Layer 22 of a small transformer language model trained on English Wikipedia (26 layers, counted from 0, width 128).
A neuron's activation on a vector x is SiLU(gate . x) times (in . x), where the dot is the dot product.

Input weights of the MLP neurons that the questions are about. A number n stands for (n - 500) times 0.0018.
n6 gate: 549 308 390 461 344 471 407 764 395 543 573 454 569 640 707 500 567 497 352 500 448 493 434 377 600 322 588 249 291 237 525 734 443 381 348 500 339 493 500 228 496 489 517 521 383 578 482 450 436 500 466 582 196 368 471 616 656 581 489 596 669 424 660 442 528 664 335 535 355 517 689 646 553 511 525 428 429 595 570 454 639 436 694 600 743 253 642 589 611 404 393 577 410 626 719 357 388 522 383 578 460 496 765 500 379 446 563 607 611 617 644 507 572 546 468 572 434 393 592 458 592 489 586 553 706 467 447 675
n173 gate: 667 467 391 496 355 500 368 522 598 432 413 386 344 485 434 712 592 390 490 604 625 521 518 563 360 649 449 468 475 525 612 543 643 572 518 238 307 327 489 324 500 624 427 468 645 365 426 270 418 612 438 610 521 610 543 528 465 549 368 617 540 460 642 543 680 350 432 479 590 566 462 538 570 341 536 386 372 577 648 450 544 294 525 517 368 666 347 551 407 518 436 546 421 813 500 557 533 374 436 645 478 584 373 584 419 582 399 600 611 504 306 979 549 741 500 504 528 347 650 249 578 535 471 204 448 413 411 479
n180 gate: 293 274 537 422 485 496 665 518 188 547 629 529 434 585 745 695 368 545 552 381 476 553 303 511 590 416 441 383 521 648 413 507 496 446 242 412 442 368 584 437 772 445 640 607 329 511 751 561 482 504 531 672 532 719 320 270 489 567 518 575 525 475 500 281 599 556 424 564 358 451 387 472 337 518 428 327 500 368 493 382 411 539 341 458 367 486 610 441 392 399 446 447 271 305 496 665 642 515 453 521 410 548 312 627 436 648 556 543 597 680 553 457 254 536 656 410 497 511 242 542 353 425 670 553 360 558 407 335
n206 gate: 413 251 504 331 717 610 614 435 413 414 486 696 489 371 533 758 631 541 435 597 472 434 548 493 389 587 551 567 475 672 403 579 425 392 608 395 561 465 471 614 679 380 417 405 496 539 521 647 202 381 476 610 661 425 375 574 669 412 357 411 453 475 693 467 486 106 446 655 554 677 587 521 633 577 550 304 535 555 546 220 650 678 249 493 490 412 449 527 528 486 682 665 410 453 447 504 525 341 468 331 400 434 489 451 504 400 503 496 586 464 187 521 515 610 243 421 528 461 599 681 397 468 579 479 486 504 557 696
n211 gate: 464 448 496 808 504 474 636 545 346 544 586 522 560 432 291 607 493 313 716 482 582 461 359 616 496 511 281 431 373 567 415 530 411 326 619 406 327 362 373 542 496 256 532 380 358 573 594 677 416 547 465 496 625 467 319 496 485 569 405 383 878 422 650 530 420 568 322 693 660 332 760 690 496 652 624 618 240 688 373 405 322 390 655 489 371 431 511 387 739 478 482 363 519 348 424 349 362 452 427 525 411 628 573 511 595 426 414 397 500 654 391 629 500 416 409 677 461 405 523 471 672 613 478 387 378 664 584 423
n228 gate: 514 395 511 556 464 408 375 442 416 435 410 471 460 349 470 281 415 483 448 317 368 375 515 616 751 402 504 631 433 446 334 424 687 464 446 287 586 507 471 599 365 741 413 582 592 707 796 500 561 229 362 500 342 589 446 856 702 722 379 628 640 522 675 464 345 385 334 627 500 531 665 455 556 493 625 339 560 588 609 354 412 578 403 465 594 687 591 617 561 421 446 679 529 604 415 507 525 486 621 511 432 460 550 468 482 536 472 604 382 387 257 500 568 326 504 460 448 728 661 524 607 411 396 574 688 576 518 557
n290 gate: 520 596 493 467 507 768 473 445 540 572 516 527 628 475 472 667 254 431 461 663 602 556 412 792 476 686 444 399 604 483 592 445 486 247 538 500 663 453 341 667 399 441 550 530 591 483 416 640 382 570 572 503 405 530 483 346 325 517 416 544 397 476 524 782 500 354 695 436 576 408 433 480 540 540 760 446 507 614 617 419 577 399 428 549 629 577 455 539 710 415 544 577 565 326 480 446 435 562 446 805 664 552 681 580 409 323 682 510 292 583 664 429 436 611 322 490 536 595 465 560 612 385 678 453 341 586 540 605
n6 in: 488 487 530 529 306 778 608 517 695 324 350 284 712 685 388 596 475 508 175 408 654 394 590 599 630 398 376 393 611 445 735 525 642 479 454 749 521 500 610 247 781 636 659 471 492 733 586 542 454 471 672 330 646 413 366 278 500 249 277 504 542 483 598 487 525 769 399 438 344 447 676 533 463 743 537 329 359 283 286 434 530 463 328 492 298 265 602 568 467 404 487 500 614 433 583 296 437 230 591 566 387 496 413 512 740 513 736 508 354 398 566 366 509 483 615 580 439 392 513 313 604 761 596 652 427 314 285 288
n173 in: 430 569 640 612 546 414 496 124 415 557 559 462 369 253 567 649 737 238 515 721 603 478 641 485 249 477 582 508 763 595 179 477 431 340 565 455 565 489 300 484 492 605 700 643 477 515 351 435 458 216 620 640 629 436 542 388 436 522 543 678 347 465 442 369 425 660 362 500 634 537 731 441 522 537 515 660 526 616 549 387 601 421 435 375 434 451 450 500 428 496 637 675 435 489 459 565 685 400 447 564 580 745 399 731 624 747 570 542 481 210 500 625 500 658 530 393 445 345 473 341 583 568 450 459 474 323 364 704
n180 in: 397 460 222 239 533 470 670 797 496 595 496 543 400 350 339 456 630 483 451 529 673 479 807 335 485 485 474 414 550 478 343 599 511 500 603 688 504 349 588 302 481 426 482 543 277 717 382 467 467 368 577 569 500 623 682 454 629 518 347 594 409 500 396 279 586 642 471 374 577 655 536 486 454 590 518 605 576 619 572 467 422 442 668 285 437 493 426 448 518 616 475 696 478 679 547 344 574 489 590 543 715 604 435 361 673 576 574 424 478 607 575 667 542 399 392 697 616 366 392 504 540 554 558 869 295 761 496 493
n206 in: 485 584 318 433 588 430 462 473 673 530 584 247 561 551 531 371 556 801 595 599 452 419 363 604 568 573 593 511 545 321 770 515 424 568 546 533 492 347 442 279 257 407 548 335 493 342 418 443 319 626 525 455 511 364 473 638 414 198 286 711 530 577 427 473 380 544 686 474 320 573 422 747 697 634 549 470 297 600 552 364 682 289 496 639 471 616 666 587 640 322 508 363 592 568 672 462 469 546 395 407 683 225 560 556 575 356 312 511 363 249 452 602 404 534 470 511 452 632 678 522 455 421 584 634 574 584 816 466
n211 in: 442 544 552 682 456 750 673 703 650 512 576 810 356 760 313 433 640 640 621 528 481 389 463 461 441 588 653 251 364 480 425 293 559 365 468 527 504 484 468 480 589 303 427 430 500 394 729 389 535 539 242 367 382 504 409 671 527 768 330 386 674 528 624 404 375 604 219 629 651 645 454 623 376 601 661 606 504 383 531 649 362 535 710 454 378 340 689 500 500 465 488 554 735 155 578 468 564 743 469 414 571 468 317 446 535 622 216 457 449 528 477 504 562 653 698 381 462 265 528 481 567 469 361 364 300 480 418 390
n228 in: 511 473 144 685 310 896 668 666 772 527 433 424 582 382 713 435 519 397 511 542 582 478 220 628 397 442 680 746 602 385 600 508 512 427 523 511 622 587 372 641 395 469 295 527 557 248 538 488 664 395 614 508 331 447 400 395 379 349 586 580 419 330 613 535 402 552 558 572 535 645 474 683 485 806 317 546 451 543 387 500 657 378 604 519 511 417 153 537 366 542 450 402 519 600 451 577 446 361 435 526 654 469 390 444 360 485 522 546 646 418 481 523 230 337 421 477 381 675 386 686 390 572 223 489 649 473 511 485
n290 in: 380 610 641 411 507 355 659 288 507 398 507 496 577 485 478 354 460 827 441 289 461 500 650 443 347 599 515 486 360 478 401 569 464 515 379 454 663 629 559 418 548 441 274 396 432 525 643 442 327 725 521 356 467 258 263 536 539 239 433 403 558 335 515 471 547 404 686 550 306 359 468 472 536 479 489 725 471 615 328 576 385 702 529 416 634 403 511 657 475 859 511 614 430 547 536 540 599 401 240 432 467 489 446 461 381 507 458 416 536 600 489 609 561 604 643 700 479 677 756 401 446 198 445 521 475 526 583 413

Each question shows a token from some text and the vector x that enters the MLP there. A number n stands for (n - 500) times 0.014.

" for": 406 540 396 513 473 462 510 438 544 507 402 400 470 568 354 506 537 464 361 668 471 492 409 412 366 432 503 655 473 462 450 485 519 470 511 428 431 510 473 583 612 480 503 510 558 474 396 519 534 514 522 455 458 612 510 520 531 522 804 395 425 495 558 534 535 389 521 468 377 355 508 509 469 420 436 520 559 488 469 590 356 539 472 507 398 625 560 565 482 476 393 399 491 506 495 472 624 491 519 540 533 582 529 356 415 515 468 540 475 570 571 428 666 567 402 493 416 482 591 521 505 459 590 497 531 422 503 489
Which of these neurons fires most? n206

" Michael": 499 466 407 495 578 578 463 365 433 641 443 455 498 440 418 525 622 538 453 322 559 509 544 485 358 456 574 534 522 569 455 370 541 348 600 533 495 482 461 547 629 469 491 438 414 435 418 480 571 477 487 591 589 554 509 382 470 478 821 622 402 461 386 507 519 575 499 363 506 394 508 502 438 550 541 426 493 580 482 524 417 522 520 495 392 465 493 546 521 461 389 486 620 422 563 516 500 549 589 402 600 517 493 390 494 482 455 556 503 450 531 386 536 481 461 566 504 494 567 638 509 469 590 631 464 458 411 446
Which two neurons fire most, strongest first? n180, n206

" 30": 567 353 279 516 374 505 462 419 444 463 521 497 494 602 458 313 525 550 480 511 679 501 439 496 355 390 500 565 518 493 326 427 448 588 487 350 461 562 558 521 582 519 464 481 538 530 417 571 618 443 487 475 525 610 457 593 463 354 646 509 372 444 480 559 485 504 597 576 411 345 425 513 473 547 517 645 535 386 425 477 584 543 305 478 409 532 546 423 388 565 417 430 637 550 544 489 471 492 718 477 617 534 476 433 583 560 534 530 427 639 377 528 467 523 614 666 566 644 464 454 542 469 575 637 449 527 574 495
The three highest activations, in order: n180, n228, n211

"g": 374 451 540 474 589 538 456 460 521 478 558 470 466 485 368 431 491 550 571 541 498 499 771 423 588 447 485 553 547 376 643 482 429 475 450 411 465 536 437 475 428 543 385 464 532 466 520 464 481 524 602 446 484 562 612 506 439 604 755 549 538 445 585 553 528 481 550 386 505 356 545 682 378 418 524 532 478 478 535 402 553 598 415 623 486 383 511 422 418 550 427 415 499 521 473 592 511 519 598 551 500 428 549 365 485 507 577 547 330 529 489 545 509 521 501 469 412 480 435 671 336 539 480 655 441 507 487 371
The three highest activations, in order: n173, n211, n6

"d": 331 323 473 539 299 505 559 366 504 534 504 438 410 492 372 381 491 593 373 517 486 436 368 444 382 473 438 664 395 511 469 500 558 478 416 533 438 513 536 629 548 512 538 428 546 424 389 483 455 610 493 496 631 458 420 545 474 380 733 371 497 592 498 543 469 444 482 407 528 318 487 544 435 586 544 467 574 439 443 438 584 562 512 465 517 434 634 522 416 524 426 459 388 624 536 434 471 620 510 306 480 425 491 528 503 439 665 519 389 541 469 433 474 440 570 433 449 584 533 468 521 535 537 683 555 540 472 483
Which of these neurons fires most? n211

"ri": 392 564 363 489 566 658 403 422 500 582 561 507 495 462 536 460 441 563 677 626 611 515 667 563 488 326 576 435 600 380 524 594 560 526 682 509 408 330 520 592 532 413 466 518 558 500 465 471 512 457 525 418 445 480 556 526 496 498 717 472 461 641 538 444 477 579 470 548 534 290 468 384 452 613 392 328 358 471 431 645 458 523 505 420 459 443 547 381 519 571 525 526 435 362 521 435 482 504 603 508 601 499 412 433 524 522 470 573 331 527 592 472 502 530 461 468 487 503 554 533 638 636 483 594 435 551 524 452
Which of these neurons fires most? n211

" will": 502 355 410 385 587 414 550 375 492 595 552 529 458 560 284 516 399 442 507 583 528 369 426 489 447 392 587 567 438 511 376 471 564 434 343 500 521 495 458 592 627 634 418 437 600 535 599 587 442 396 537 499 520 509 516 429 456 368 532 360 435 499 520 520 516 486 519 346 412 333 417 581 620 476 417 534 449 530 500 604 397 623 643 559 524 420 458 526 552 452 375 422 531 539 455 527 497 701 516 550 487 460 492 370 480 506 419 520 483 503 705 448 521 406 323 343 473 581 595 647 560 548 570 683 519 524 373 639
The three highest activations, in order: n290, n211, n228

"C": 463 415 396 750 407 428 584 401 400 541 469 414 444 649 483 394 648 479 422 618 555 502 469 407 448 369 445 474 524 270 521 558 516 474 439 429 392 608 559 466 514 543 517 606 403 608 578 418 548 418 471 509 533 574 456 586 471 401 642 540 322 385 532 469 519 509 497 503 419 452 395 659 603 399 491 390 391 389 359 573 548 535 538 494 459 573 629 514 491 580 489 508 430 621 648 572 520 537 498 446 507 518 480 411 599 624 501 676 316 498 608 518 668 422 455 444 575 538 573 462 433 405 523 571 491 500 347 449
Which of these neurons fires most? n6

" Sh": 379 513 575 513 519 288 411 400 476 551 570 360 561 549 465 557 539 600 535 620 490 461 683 486 565 477 458 462 400 440 536 488 495 518 548 622 540 537 577 556 447 534 528 587 506 419 527 405 457 579 541 418 544 567 621 642 497 460 689 528 581 506 469 517 535 398 522 502 378 272 504 494 558 473 495 464 445 474 504 494 378 550 593 614 453 412 634 419 338 571 372 406 508 564 576 588 396 482 587 485 517 420 600 353 451 605 377 484 339 577 578 545 508 556 471 556 476 429 429 556 377 584 586 549 428 493 424 684
The most active neuron and its activation: n228, at about 1.5

"al": 438 363 534 585 589 543 555 408 467 466 526 397 476 490 432 468 552 662 601 536 580 482 763 478 515 437 455 521 405 428 516 435 463 467 514 551 393 513 468 484 420 450 579 518 500 452 398 338 444 592 527 415 413 579 526 472 512 536 768 679 421 481 520 587 419 479 503 433 434 313 455 559 485 438 468 496 512 523 515 405 576 596 444 669 476 403 587 503 337 576 383 426 532 470 490 531 485 587 557 464 537 495 550 410 520 507 474 490 443 457 497 529 504 554 512 536 479 471 491 512 436 580 457 725 564 528 409 317
Which of these neurons fires most? n228

"act": 449 384 378 447 673 554 571 429 396 479 470 424 496 610 422 478 467 541 438 655 405 465 543 444 396 412 381 622 439 429 477 606 557 562 473 461 505 606 537 582 563 502 617 307 560 562 360 526 547 487 524 601 387 488 564 556 543 298 707 530 346 422 480 412 447 535 567 484 484 341 503 552 601 617 423 485 515 451 478 495 594 461 539 356 525 555 431 486 466 608 402 467 657 510 457 500 494 510 583 506 555 417 525 500 438 496 543 479 434 604 544 522 560 475 447 482 481 306 513 401 337 559 643 400 496 471 393 607
Which of these neurons fires most? n6

" re": 552 431 332 562 541 488 590 442 448 652 474 586 497 661 400 528 492 449 553 675 440 313 571 562 438 481 605 478 474 493 377 327 541 460 505 731 436 374 567 395 508 447 467 391 536 603 395 472 474 314 527 382 547 619 422 472 451 459 529 352 394 415 643 456 447 542 464 474 494 386 499 493 418 334 432 587 359 452 393 515 474 523 391 510 493 398 496 466 425 435 537 485 411 400 603 508 622 506 480 451 621 460 525 535 579 499 571 405 304 594 624 531 560 462 568 395 589 505 634 456 488 518 614 533 387 454 542 574
The most active neuron and its activation: n211, at about 8.3

"me": 535 333 493 554 470 564 479 477 378 490 459 330 394 561 309 463 484 655 600 436 408 441 563 580 305 436 561 544 480 530 436 432 555 407 588 475 391 503 548 620 516 451 568 433 505 534 424 430 368 569 450 498 560 535 516 601 523 506 707 643 520 467 540 494 454 569 496 608 468 471 510 477 360 576 441 513 512 564 460 530 531 493 440 492 297 572 337 358 517 628 377 553 491 334 568 330 434 501 450 564 455 395 477 488 528 538 569 554 439 401 468 622 571 530 409 606 552 471 490 378 435 620 533 535 439 413 616 448
Which of these neurons fires most? n211

"s": 541 486 548 512 639 396 469 440 396 447 434 579 535 492 395 472 571 426 501 474 490 479 654 393 597 403 604 549 413 465 566 495 652 491 547 499 515 503 506 599 358 465 574 497 448 495 619 498 512 415 586 492 411 643 567 557 500 493 764 662 460 573 656 512 457 609 520 442 407 253 558 532 502 430 478 551 392 473 580 411 451 591 527 557 468 458 558 510 437 487 489 422 469 589 595 382 507 414 568 466 490 548 422 450 408 480 541 538 460 475 578 480 515 467 439 533 540 571 575 582 564 673 545 657 573 492 456 362
Which of these neurons fires most? n6

"a": 431 473 487 524 524 535 573 510 496 464 436 449 440 576 286 554 475 618 604 437 576 542 533 460 381 420 568 562 539 578 408 444 545 394 572 482 386 514 450 554 500 453 452 448 530 499 429 433 545 468 438 545 428 651 519 558 582 436 834 618 460 375 660 485 572 500 538 581 455 340 408 570 411 488 483 554 599 511 536 530 491 553 379 390 456 538 526 544 512 561 427 455 525 618 473 519 539 514 488 530 521 434 557 383 520 521 459 561 500 537 519 487 623 530 556 533 438 651 524 457 473 516 502 547 515 429 493 436
Which of these neurons fires most? n228

" ": 320 373 435 485 398 550 492 397 580 468 514 496 438 563 468 475 497 585 577 622 541 560 582 436 450 420 543 488 485 441 446 374 497 487 466 471 474 523 479 514 508 424 504 524 549 484 420 488 539 514 526 522 432 622 565 495 566 438 636 601 377 548 608 530 509 451 503 596 411 278 469 572 460 495 505 603 554 461 511 616 511 438 491 511 396 530 513 495 411 412 386 399 494 635 601 409 446 560 553 528 678 559 564 415 418 520 569 598 293 550 538 475 570 512 560 517 492 501 881 529 422 376 512 531 482 506 486 513
Which of these neurons fires most? n290

"j": 433 421 598 545 651 371 490 415 577 503 503 457 566 585 485 439 490 584 692 557 498 416 677 356 569 444 522 399 569 409 458 422 369 643 540 549 491 522 408 385 501 558 383 490 557 396 490 441 505 564 583 462 527 533 575 649 610 505 664 561 457 510 450 522 493 518 481 365 309 300 487 644 507 456 557 420 464 465 506 442 504 490 520 548 537 454 694 468 393 532 371 524 506 431 431 570 496 491 441 520 479 394 519 451 569 490 456 442 321 495 588 484 418 633 500 567 368 436 466 540 361 638 556 749 517 585 465 511
Which of these neurons fires most? n228

" is": 472 451 423 595 569 547 457 368 500 586 551 540 494 677 215 423 505 576 452 528 608 438 481 534 387 477 637 521 403 444 320 509 598 414 520 403 491 475 430 520 553 310 466 458 547 528 439 601 491 519 476 547 442 589 526 526 483 570 640 454 497 599 417 578 558 519 462 479 450 399 485 600 637 556 494 481 480 498 446 618 326 449 608 447 329 400 503 400 482 425 429 384 563 444 471 436 492 643 576 450 531 515 541 314 335 418 407 514 538 526 626 425 645 483 473 444 525 521 649 536 580 463 573 498 510 628 478 441
Which of these neurons fires most? n211

"\n": 322 403 459 577 539 373 353 391 529 486 374 415 550 492 401 390 544 548 577 635 487 590 380 440 411 272 600 556 476 420 442 551 503 455 525 477 488 494 471 554 551 420 504 583 432 397 412 527 521 470 463 430 541 527 476 605 546 426 633 493 348 495 586 526 551 387 522 454 582 525 516 536 517 424 464 604 416 498 502 516 483 690 496 406 442 618 522 513 363 477 399 351 532 508 579 456 509 433 515 660 699 569 566 279 504 645 484 521 390 542 575 417 722 427 619 433 409 549 542 463 525 513 635 561 437 561 497 481
The three highest activations, in order: n6, n211, n206

" the": 499 455 456 485 535 449 502 421 507 546 539 501 465 517 322 327 426 557 491 614 563 557 363 493 391 403 548 540 479 450 317 513 462 547 524 472 430 461 538 578 518 522 553 530 449 470 398 449 586 443 503 512 540 550 519 502 451 442 751 570 446 436 599 502 490 350 536 435 411 353 436 575 461 420 471 649 479 394 359 605 427 564 440 331 442 614 572 556 441 542 516 426 506 523 524 433 564 559 600 526 634 511 529 386 431 482 621 543 478 522 530 502 762 570 511 522 495 427 459 489 544 508 600 605 419 559 457 462
The three highest activations, in order: n228, n211, n6

" Ne": 474 451 458 489 386 439 517 441 443 564 458 535 459 638 509 616 532 530 427 723 415 517 564 585 398 411 520 713 532 505 473 504 499 444 635 601 429 528 477 451 496 420 495 468 485 422 440 476 680 392 405 383 552 645 491 524 550 465 678 544 455 594 608 464 390 530 484 418 502 289 410 563 390 561 440 583 346 574 481 698 390 537 488 401 546 473 535 539 441 548 475 399 394 453 477 525 379 474 633 424 601 469 442 307 455 524 506 552 332 612 519 508 429 430 474 552 611 553 470 495 523 589 526 570 532 393 436 490
Which two neurons fire most, strongest first? n290, n206

" 21": 511 454 378 438 404 311 511 399 521 538 482 495 481 623 335 318 547 536 412 635 683 528 372 477 308 460 559 508 513 560 365 567 532 528 558 439 366 531 462 548 569 483 414 540 495 594 326 494 462 540 382 521 556 520 486 583 465 427 662 561 431 482 604 523 613 399 572 543 462 354 376 456 412 450 477 526 539 361 471 525 529 582 527 514 409 432 483 558 384 519 411 534 594 504 620 498 555 423 707 520 535 648 487 359 603 542 517 504 439 597 553 460 418 483 512 505 532 736 500 440 547 461 588 489 456 494 508 477
Which of these neurons fires most? n206